Layer 9 of a small transformer language model trained on English Wikipedia (13 layers, counted from 0, width 128).
A neuron adds its activation times its output weights to the MLP's output. To switch it off is to set its activation to zero at one token and run the rest of the model.
A neuron's activation on a vector x is SiLU(gate . x) times (in . x), where the dot is the dot product.

Input weights of the MLP neurons that the questions are about. A number n stands for n times 0.0043.
n29 gate: -60 36 -3 4 24 -39 -55 -28 -1 47 9 49 -31 27 -23 50 60 -30 -52 -25 -34 -39 29 -32 13 28 76 -9 -5 24 -32 75 -5 12 3 12 58 -19 9 25 -6 -7 -10 -30 -3 -1 82 -5 15 23 16 -16 53 67 21 -21 0 -27 -3 50 -6 17 -33 -39 -41 62 20 16 19 32 -22 -17 -18 26 6 -33 -17 -28 4 -22 13 -37 -45 -4 -18 -16 -5 -48 -68 10 -15 27 -46 -20 -1 -69 7 -27 -22 21 -6 -65 38 33 2 9 20 8 -20 14 81 -21 -45 27 -17 -2 5 -32 -16 59 -4 5 -32 13 -25 5 2 10
n171 gate: -22 -53 9 24 -40 -13 30 -32 -51 28 16 18 -10 20 -72 -18 17 -14 74 10 57 -70 -71 -9 4 70 -10 -3 -30 21 20 -37 35 -43 22 27 45 18 -49 -54 30 10 4 25 34 -4 44 -2 65 32 51 -7 29 -36 -8 23 -25 -2 16 29 -24 -29 61 5 26 61 4 6 16 -4 -14 -18 -32 34 60 -30 34 -35 3 38 43 19 64 -16 -38 -11 20 40 -58 -38 -15 8 -15 -25 56 37 13 25 29 4 -12 22 15 -35 4 -1 -3 -54 39 -33 -16 17 5 -7 -24 -29 24 33 -38 1 84 13 28 58 23 30 29 12
n312 gate: 33 -50 7 20 26 -57 -48 51 -2 55 -33 -9 -2 -12 30 11 25 -10 8 -45 0 -9 -65 10 2 24 -8 15 -28 -33 8 27 6 27 -39 -7 -14 54 -18 4 -8 10 9 10 0 -17 19 16 38 1 14 4 -41 8 14 -5 -15 -35 -24 -21 9 13 -4 -1 -18 5 -19 8 -5 12 -8 -7 -34 -9 -41 48 -24 -35 -31 -56 35 3 85 30 24 29 -5 33 -48 4 -45 -17 4 14 -20 3 22 18 24 -34 18 65 -7 56 17 -2 -1 -38 -68 24 -39 5 -49 11 -16 -3 -1 11 -53 -26 -23 25 16 14 -21 5 -2 24
n316 gate: -11 -15 -19 -8 68 18 56 10 42 30 23 -20 -15 0 25 18 -2 26 34 3 20 23 4 8 -32 -52 38 33 37 -56 22 2 -56 -5 40 32 18 56 -37 -18 34 -4 22 0 43 32 4 1 46 24 6 14 29 21 12 64 -4 1 3 -17 -45 -34 -8 58 33 -19 45 -4 4 27 -22 -15 25 10 11 -7 23 -12 18 36 18 45 -3 -10 37 28 -10 -27 37 30 3 -11 -7 -19 -26 31 -5 -51 -4 27 8 41 -30 -59 -20 -32 -8 -23 -22 13 -53 25 17 9 -12 23 29 -17 -32 -31 3 12 52 35 -22 8 10 -4
n29 in: 72 45 -2 -2 -6 -34 7 46 10 -91 38 10 10 0 -7 21 -44 3 5 -47 6 37 -46 -19 16 -60 7 -27 -6 -3 -60 -62 14 -12 -47 -16 -33 -21 -8 -24 -11 43 -22 -36 28 -51 12 39 -68 15 34 -24 -21 -11 -48 -49 -41 -7 21 -37 -20 31 78 -2 -21 -7 94 3 19 -18 19 -23 -16 -48 -24 -17 -24 72 24 36 -12 -33 -32 -39 -24 -37 -2 -25 5 -28 -8 -31 37 48 31 -5 -1 -21 26 61 -21 3 2 -21 -29 -40 -4 24 11 -48 4 -4 37 -6 21 -5 62 -3 -5 -46 3 -45 -34 -5 17 8 12 1
n171 in: 17 -37 32 -30 -6 6 35 -39 10 20 6 3 31 53 -10 -66 -16 25 -88 -11 20 -46 -2 3 -42 59 -11 13 53 -26 -14 -44 -8 -68 -21 -18 -3 3 73 -24 21 35 41 16 35 8 9 54 10 -28 -3 -55 -55 -41 -54 -9 -69 19 -3 14 7 12 -1 -47 -13 -32 82 -59 -32 15 25 39 17 22 -16 10 14 12 -15 -41 12 -7 -42 15 21 -70 28 -52 20 33 35 25 -34 13 30 28 -17 -9 36 -51 -42 -28 58 6 -36 46 -4 12 -8 -37 -22 -50 24 18 -35 23 40 12 -9 7 -3 -18 10 -41 8 31 12 6
n312 in: 30 9 -39 -3 9 -4 9 -19 83 -27 5 28 -8 37 -27 20 -21 10 2 3 -51 -43 -28 -14 -51 -21 -41 13 1 -5 13 -8 26 -37 43 16 9 30 8 26 29 -48 -11 -36 -23 9 28 -43 27 18 -20 17 2 -18 -49 28 15 -11 39 -31 49 -76 16 46 10 7 21 22 54 22 24 65 12 29 -8 -8 5 -49 63 25 -12 39 40 -10 24 34 -27 40 6 -3 25 -13 9 -24 9 31 17 35 3 24 -31 1 -38 50 61 -18 -30 -4 -21 -17 28 34 8 54 -13 37 -42 40 3 -17 -19 -11 -30 7 -4 4 -15 -8
n316 in: -15 -8 41 7 -6 -27 -14 -2 -36 -34 -13 -43 -17 3 28 -6 26 28 28 0 -3 35 2 -2 -31 -50 52 7 -24 23 33 -10 23 -35 88 -31 22 -44 -46 -41 -16 -20 16 27 21 -20 -31 30 6 -13 -8 6 22 -33 -21 -38 -15 8 8 10 -2 -23 -36 -54 25 -6 -76 -2 -45 -24 0 14 18 42 -5 22 40 25 14 74 -2 1 -16 25 -57 -53 10 -14 8 -3 55 -34 15 2 19 -36 6 -37 47 -4 -11 -11 -13 3 19 36 18 -19 -28 -8 -33 -1 30 -17 0 -6 29 -25 18 -6 35 23 16 8 -10 -43 -16 19

Output weights of the MLP neurons that the questions are about. A number n stands for n times 0.006.
n29: 7 57 -50 -5 -31 -51 -26 -17 -18 -39 8 -3 7 10 2 6 -8 -4 -15 15 -2 29 11 -14 -16 -16 30 27 -35 -10 -19 9 -22 -9 9 8 6 -31 -4 21 12 -3 -31 -5 22 1 17 17 20 45 39 -14 19 15 10 15 -8 -9 -24 2 -18 29 2 -21 -34 21 7 -21 33 10 -7 -5 -8 6 -2 -23 -15 -9 43 -26 -8 -26 -4 10 -53 -56 4 4 -3 -32 3 -6 10 30 11 -40 14 4 26 8 47 -62 22 14 10 21 26 22 -4 -13 -4 -64 0 -12 3 34 -15 -13 19 -2 4 -18 -8 -1 8 -3 5 -15
n171: -12 -51 -22 25 -23 -5 23 6 -68 28 10 1 -24 3 -6 14 -16 5 -12 -12 -7 -12 -70 1 -7 18 7 3 -20 4 -11 9 3 -20 -17 62 17 39 -24 -19 -18 -25 -9 -21 31 2 10 -6 94 26 8 3 -8 -4 34 -6 0 4 -13 27 16 -24 22 -10 3 -22 -20 -36 8 -3 -4 31 -35 41 10 12 37 -38 2 10 6 2 13 -39 13 -48 -4 30 -13 -19 -2 -8 12 -25 25 29 4 26 -3 -5 -31 59 38 -11 6 6 23 15 13 20 -3 -1 -24 19 13 13 6 13 9 -35 -8 -12 2 11 -6 11 8 23
n312: 6 2 12 -16 -3 -10 -24 44 -38 -28 -3 -10 10 -7 51 -26 9 -4 -10 -4 26 13 -6 -10 -4 -2 1 17 -22 6 5 -6 -1 15 -25 -14 -13 -3 -13 17 -8 50 -16 44 -23 -45 -26 -4 -7 -9 22 1 -11 30 21 -12 -29 3 -19 -6 -26 67 16 0 -23 24 3 10 -20 -27 -10 -37 31 1 11 5 10 39 -57 -29 41 -21 -8 12 -17 22 23 3 -13 10 -18 1 -13 20 -16 -21 -2 -30 -22 -3 15 -2 3 -4 -19 34 5 -14 -2 29 -10 -5 -5 -29 31 -34 1 -14 11 15 25 23 -1 21 13 -12 5 -2
n316: 8 -23 13 9 34 -3 28 0 -10 -37 4 24 -30 -5 -28 -19 -1 10 -25 -7 -6 -2 -9 -39 2 26 -23 23 33 -18 29 -4 -33 -6 -5 25 18 4 -11 21 34 -11 29 -7 22 -3 13 -20 -7 15 25 18 -2 9 1 35 14 -35 -14 13 11 22 -10 26 13 15 21 -7 16 -2 19 -19 -2 10 -27 5 -33 -47 -15 18 26 6 -27 -9 42 -53 7 3 31 15 -12 8 8 -24 1 40 6 23 1 14 10 -27 -27 14 12 -30 -24 7 3 -21 -17 -23 10 32 -12 12 -19 32 -19 11 -40 -6 13 -6 -3 5 14 -8

Each question names a token from some text and the token that comes next. It shows the vector x that enters the MLP there. A number n stands for n times 0.028.

Then comes g, the gradient of the next token's log-probability with respect to the MLP's output, scaled to length 1. A neuron's effect is roughly proportional to its activation times (output weights . g). A number n stands for n times 0.0036.

" K", then "aw"
x: 13 0 3 17 -11 -22 7 22 -2 48 -20 -13 -11 11 -1 -15 2 8 -3 -3 25 -37 9 -9 10 5 4 9 21 -4 -18 7 -15 -28 -8 34 13 69 16 0 2 0 23 13 44 -27 5 4 54 -8 -32 -38 -18 15 -31 8 -5 -2 -21 -15 -12 41 -8 19 7 -17 20 -24 -22 -11 -19 -32 7 -10 1 14 0 -28 -2 -15 17 -5 -9 9 -20 12 -6 -2 7 9 -13 23 4 15 21 -22 -14 -3 18 -15 37 22 -7 -5 6 -2 -3 -7 5 -13 15 -4 9 18 -2 19 8 -19 -37 17 -8 7 44 -6 -22 4 2 10
g: 10 13 5 -1 30 13 42 -16 26 -4 -42 -5 -44 -15 12 -1 18 -26 1 -30 3 -75 27 -43 -1 -7 29 -28 17 31 -3 6 1 -23 32 -38 3 7 8 12 21 -37 46 10 -14 -28 -40 23 9 33 22 -9 -15 -40 -26 -21 -19 -24 21 2 0 -5 28 -31 -35 40 13 0 0 -7 39 -12 -29 3 -34 -23 -1 27 32 1 -11 25 0 29 -20 3 -39 -27 9 14 -29 15 9 -8 48 10 18 -9 -27 -59 -22 -4 13 -13 -28 16 12 -7 49 -30 1 9 48 20 -33 -8 -61 13 -5 -36 -28 -5 7 10 -12 -3 14 14
Switching off which neuron hurts the next token most? n312

" rel", then "at"
x: 18 9 -25 -9 16 2 -13 4 -16 -12 -4 -64 10 -10 1 1 18 -6 11 7 -22 1 -12 9 6 12 15 14 -5 0 3 5 -3 -8 -20 20 31 34 -13 -26 58 15 -3 -12 -8 -23 -21 -3 56 -6 -16 -11 3 -24 -13 -1 -20 19 -1 -22 21 18 -17 -16 -33 11 -12 28 -11 -38 22 15 -32 -6 3 -7 32 -35 5 49 21 12 -10 0 1 -6 -28 15 -9 -4 7 -14 9 -2 -6 27 -22 -22 4 -14 -10 46 0 -26 -15 -11 14 -18 28 -8 -5 -3 -3 10 17 16 -8 21 11 0 -19 -4 33 -9 -35 -22 -2 5
g: 43 -41 32 24 -5 -10 29 70 -20 -2 -29 47 24 -1 -8 7 15 -8 35 -3 -24 10 -20 -10 -2 19 9 -15 -16 -20 -11 13 9 -50 -12 8 6 5 34 20 -10 55 17 -18 -2 12 39 8 -16 20 11 -11 -61 -49 -14 23 -35 -3 20 -2 -23 -25 -7 50 21 -9 36 18 25 -12 24 -3 -1 5 6 -17 36 -16 -2 -26 -19 24 19 -7 -18 -20 -26 18 -40 -4 37 18 2 41 -50 28 -18 27 19 22 8 34 2 -26 7 2 -1 8 0 -36 36 0 19 28 -18 -17 25 -19 -34 14 -31 -50 30 -31 -16 30 12 13
Switching off which neuron hurts the next token most? n316

" Camp", then "e"
x: 9 -4 -5 21 -34 23 -21 -12 -14 42 1 -10 7 2 14 -44 -18 -5 8 12 43 16 10 -4 -5 5 -4 3 12 -43 12 6 -5 34 -16 7 38 4 0 -7 -46 38 3 14 19 25 22 -11 51 -4 -6 7 27 20 11 20 4 28 3 22 -7 18 -41 3 -4 -5 -35 -11 -16 41 -1 -20 13 5 17 -9 16 -14 -8 -32 14 35 -1 -23 -6 27 -47 -3 -6 -4 13 26 1 -4 -18 4 -28 2 -2 -6 45 29 -12 -11 12 13 -9 -4 -16 7 -2 6 -16 -24 -1 3 21 1 -12 -4 -26 -8 22 -9 -10 1 11 13
g: -36 18 32 -29 17 0 -5 29 25 -15 -10 0 -11 12 -22 24 13 -37 -21 -51 27 -6 4 -4 4 -7 -17 0 -53 -8 -13 11 -2 7 -49 35 -6 -40 -12 -11 -28 -65 10 4 1 -2 -38 -8 -3 34 -20 -7 -8 30 15 -39 -9 34 5 6 -11 2 25 -31 14 -35 24 -62 -54 0 2 16 9 -1 35 42 -44 16 8 -13 -33 0 5 -67 36 -3 -39 7 -10 -5 -4 -10 -9 -6 -12 37 -2 9 -5 -7 -14 10 -16 5 4 -13 17 -9 -18 33 -36 -21 -28 -19 42 -25 41 -7 -6 -8 31 -23 12 15 -49 37 16 -37
Switching off which neuron hurts the next token most? n316

"ile", then " c"
x: 10 -19 -13 11 -32 -4 -10 -7 15 -1 49 -23 -5 -4 3 3 -49 15 -41 -20 8 18 10 34 -6 -3 -2 4 23 -1 9 5 -17 35 -12 13 7 19 -14 25 21 -33 -14 -9 -25 4 13 6 17 -15 -24 10 -13 3 27 37 9 0 -12 24 -28 -11 3 10 7 -2 -16 -2 -2 -12 13 -45 1 -11 15 -6 -20 -15 -6 1 -8 15 15 -6 29 70 -6 9 -1 -6 -9 -2 7 -19 41 41 19 25 37 1 -19 25 -1 12 19 38 -14 -38 4 27 -3 6 -15 -44 0 27 -7 23 -23 22 11 10 3 36 -7 12 11 -23
g: -27 -29 -23 -41 51 22 -22 8 -8 -5 -14 -4 7 5 -4 44 -32 33 31 -4 -13 -11 -19 19 -29 18 21 -40 -52 -63 18 32 -10 -20 67 -6 -3 16 -27 8 -16 -36 -4 -4 1 26 -20 16 -14 21 0 -50 16 26 -9 -9 3 24 7 -21 -6 15 34 2 8 11 -11 7 -20 -14 57 -53 48 15 -25 10 12 -9 -25 -16 -49 -11 30 -26 -19 17 25 11 17 -10 37 27 -7 -20 0 -28 38 14 -22 31 -13 12 11 9 5 -10 9 -10 37 22 -12 43 -2 -34 -13 -9 55 20 -7 37 -15 35 6 -2 1 16 0 0
Switching off which neuron hurts the next token most? n316

" to", then " many"
x: -8 3 -8 -3 -13 2 -3 -3 -3 -20 1 -39 -29 -13 -10 8 -4 -6 20 -6 11 -12 -16 5 6 -10 -2 5 5 11 -14 12 -3 -1 4 2 11 20 17 -2 -3 -8 12 -12 -4 -1 5 -2 -13 -11 -20 -4 32 7 -4 -10 7 -10 9 -1 8 -8 19 3 11 16 -9 18 6 -3 5 -9 -6 8 26 -20 20 -23 -10 -7 -18 9 9 -3 -21 28 9 9 5 -9 -5 -18 22 -12 4 2 -15 37 25 -6 19 88 5 -23 -22 -16 4 0 15 5 2 -14 -9 -9 7 4 14 1 6 14 3 -1 8 20 -11 -5 -7 -2
g: 0 31 16 -1 27 1 14 -72 -11 -26 17 -18 -49 22 -6 7 -29 14 -2 16 13 39 -11 3 -43 27 -1 1 -4 37 -3 16 37 3 -30 29 19 -5 -26 7 -21 -27 6 -1 -16 -5 -5 -2 -12 5 -7 -12 -53 16 0 -5 52 23 4 40 1 -22 13 23 57 -36 -14 20 -34 -14 -13 28 -14 -9 -21 11 -13 -14 6 30 -25 -62 -2 -18 9 10 -6 8 16 -29 -19 7 -12 -32 18 3 34 -2 -41 8 -25 -3 -38 -19 31 8 16 -4 -30 20 -39 50 -37 -46 -4 5 5 31 26 14 18 -38 -30 -39 29 13 -41 -31
Which neuron, switched off, raises the next token's probability most? n171

"ther", then " St"
x: 14 5 16 -7 43 -2 1 -8 -2 -27 -26 -17 16 -3 8 20 -33 36 6 18 11 12 11 34 1 7 18 10 2 -2 -3 16 -23 5 7 -8 -21 9 23 -14 -11 28 7 2 -22 -11 3 3 20 15 10 -22 47 15 50 24 10 -22 -20 23 -4 -25 -25 10 -8 24 2 2 15 -29 -27 -42 3 -3 17 1 12 -55 -4 17 10 -30 24 -1 -2 57 1 3 -18 -40 -15 -10 13 8 -4 -2 12 -3 8 13 4 48 1 3 4 13 4 12 14 0 -35 -23 29 -18 8 11 -16 -16 -31 12 1 8 26 -4 23 37 -1 1
g: 24 -13 -2 58 -30 16 8 4 26 39 -11 8 -16 6 -9 6 18 53 -42 15 -48 -11 -4 -54 32 -29 5 -8 38 4 32 -46 4 -15 -2 41 11 18 -28 4 -3 -6 -36 2 8 27 1 11 -3 -39 -23 15 36 22 2 32 43 6 15 35 16 24 28 -15 13 -8 23 -48 27 19 -5 28 -3 -12 15 -9 -31 15 -21 7 5 -8 22 -7 43 26 9 10 -8 6 11 62 10 49 3 -34 -18 -12 14 21 15 16 27 18 14 -13 -7 31 -11 -31 18 10 34 -11 2 -35 28 -22 49 10 15 -7 11 -14 43 -40 -49 2
Switching off which neuron hurts the next token most? n312

"ola", then " del"
x: 3 6 10 18 8 -19 -16 -21 24 70 6 -21 -28 21 5 23 11 -8 22 -10 -6 -11 7 0 9 26 -8 17 -15 -13 -3 -2 -24 31 -3 -30 29 17 11 2 33 -17 19 8 -34 -3 8 -11 -3 -12 -9 23 -16 -5 19 0 -14 -9 9 9 21 8 -22 23 13 -2 -20 25 7 3 27 -6 -10 -7 -17 3 -32 -40 -2 -17 15 -14 -36 -21 -4 44 -18 9 -18 55 -27 8 -30 -5 7 19 31 2 -20 4 -17 34 -9 9 3 -30 0 20 -9 5 36 13 -15 -11 14 33 -1 25 -12 -4 -7 9 34 -29 -7 3 10 21
g: 13 -40 10 15 -22 23 26 3 -3 -16 -3 20 -21 7 -27 44 27 -1 24 0 15 8 14 17 -39 -21 28 -16 30 37 39 24 33 41 -1 -36 24 -52 6 -17 -19 24 -38 -15 17 2 29 -24 -10 20 5 -9 24 -32 -28 -43 -35 8 15 3 4 -7 -26 -8 70 15 7 7 -13 39 7 11 -28 18 17 -15 -9 2 1 -14 -36 42 18 -31 51 -9 -5 34 70 30 -22 -35 -6 2 -6 11 49 29 44 43 -9 -13 33 -14 -12 37 7 -15 15 6 26 24 11 -19 18 5 9 11 4 35 20 9 10 -16 -5 11 24 -20
Switching off which neuron hurts the next token most? n29

",", then " we"
x: -13 0 -11 -10 -9 -20 11 5 -4 -12 4 -36 -9 7 -5 -7 -1 -3 24 -15 4 -11 -18 -10 39 -17 -3 1 -9 11 -10 7 -12 -9 0 -1 9 24 17 -3 6 -6 -7 -4 -5 -6 4 2 16 -9 -3 9 -5 1 3 9 1 -3 -5 -4 5 -6 8 11 25 -7 4 12 1 -7 8 0 -15 -1 -6 5 7 -11 5 14 -8 -5 0 4 -4 18 1 4 -6 -3 -13 -1 13 -2 20 -6 0 14 6 5 9 92 17 -6 4 -2 0 12 17 2 -20 -4 3 -19 4 -1 22 11 -20 -1 -8 -5 -4 2 5 -7 -6 4
g: 64 -2 34 -20 4 55 -19 -27 -46 6 8 -15 50 -4 -45 3 -1 -9 8 3 -44 28 -22 35 -18 -4 -9 -4 -28 -11 -39 -9 14 19 43 28 22 6 5 -1 11 -3 31 -5 4 39 10 15 -2 25 8 -27 -3 -32 -11 7 1 4 28 -12 25 11 -16 1 33 -37 -12 3 9 -62 13 -9 -3 -17 10 8 2 -22 2 53 39 -12 48 -42 6 -6 -18 -13 63 -22 -22 46 6 36 36 27 3 19 52 -23 -19 8 19 -29 7 1 10 -4 33 -4 -17 -8 1 -5 39 24 -33 12 12 10 -18 18 -29 24 24 32 -4 -8
Which neuron, switched off, raises the next token's probability most? n171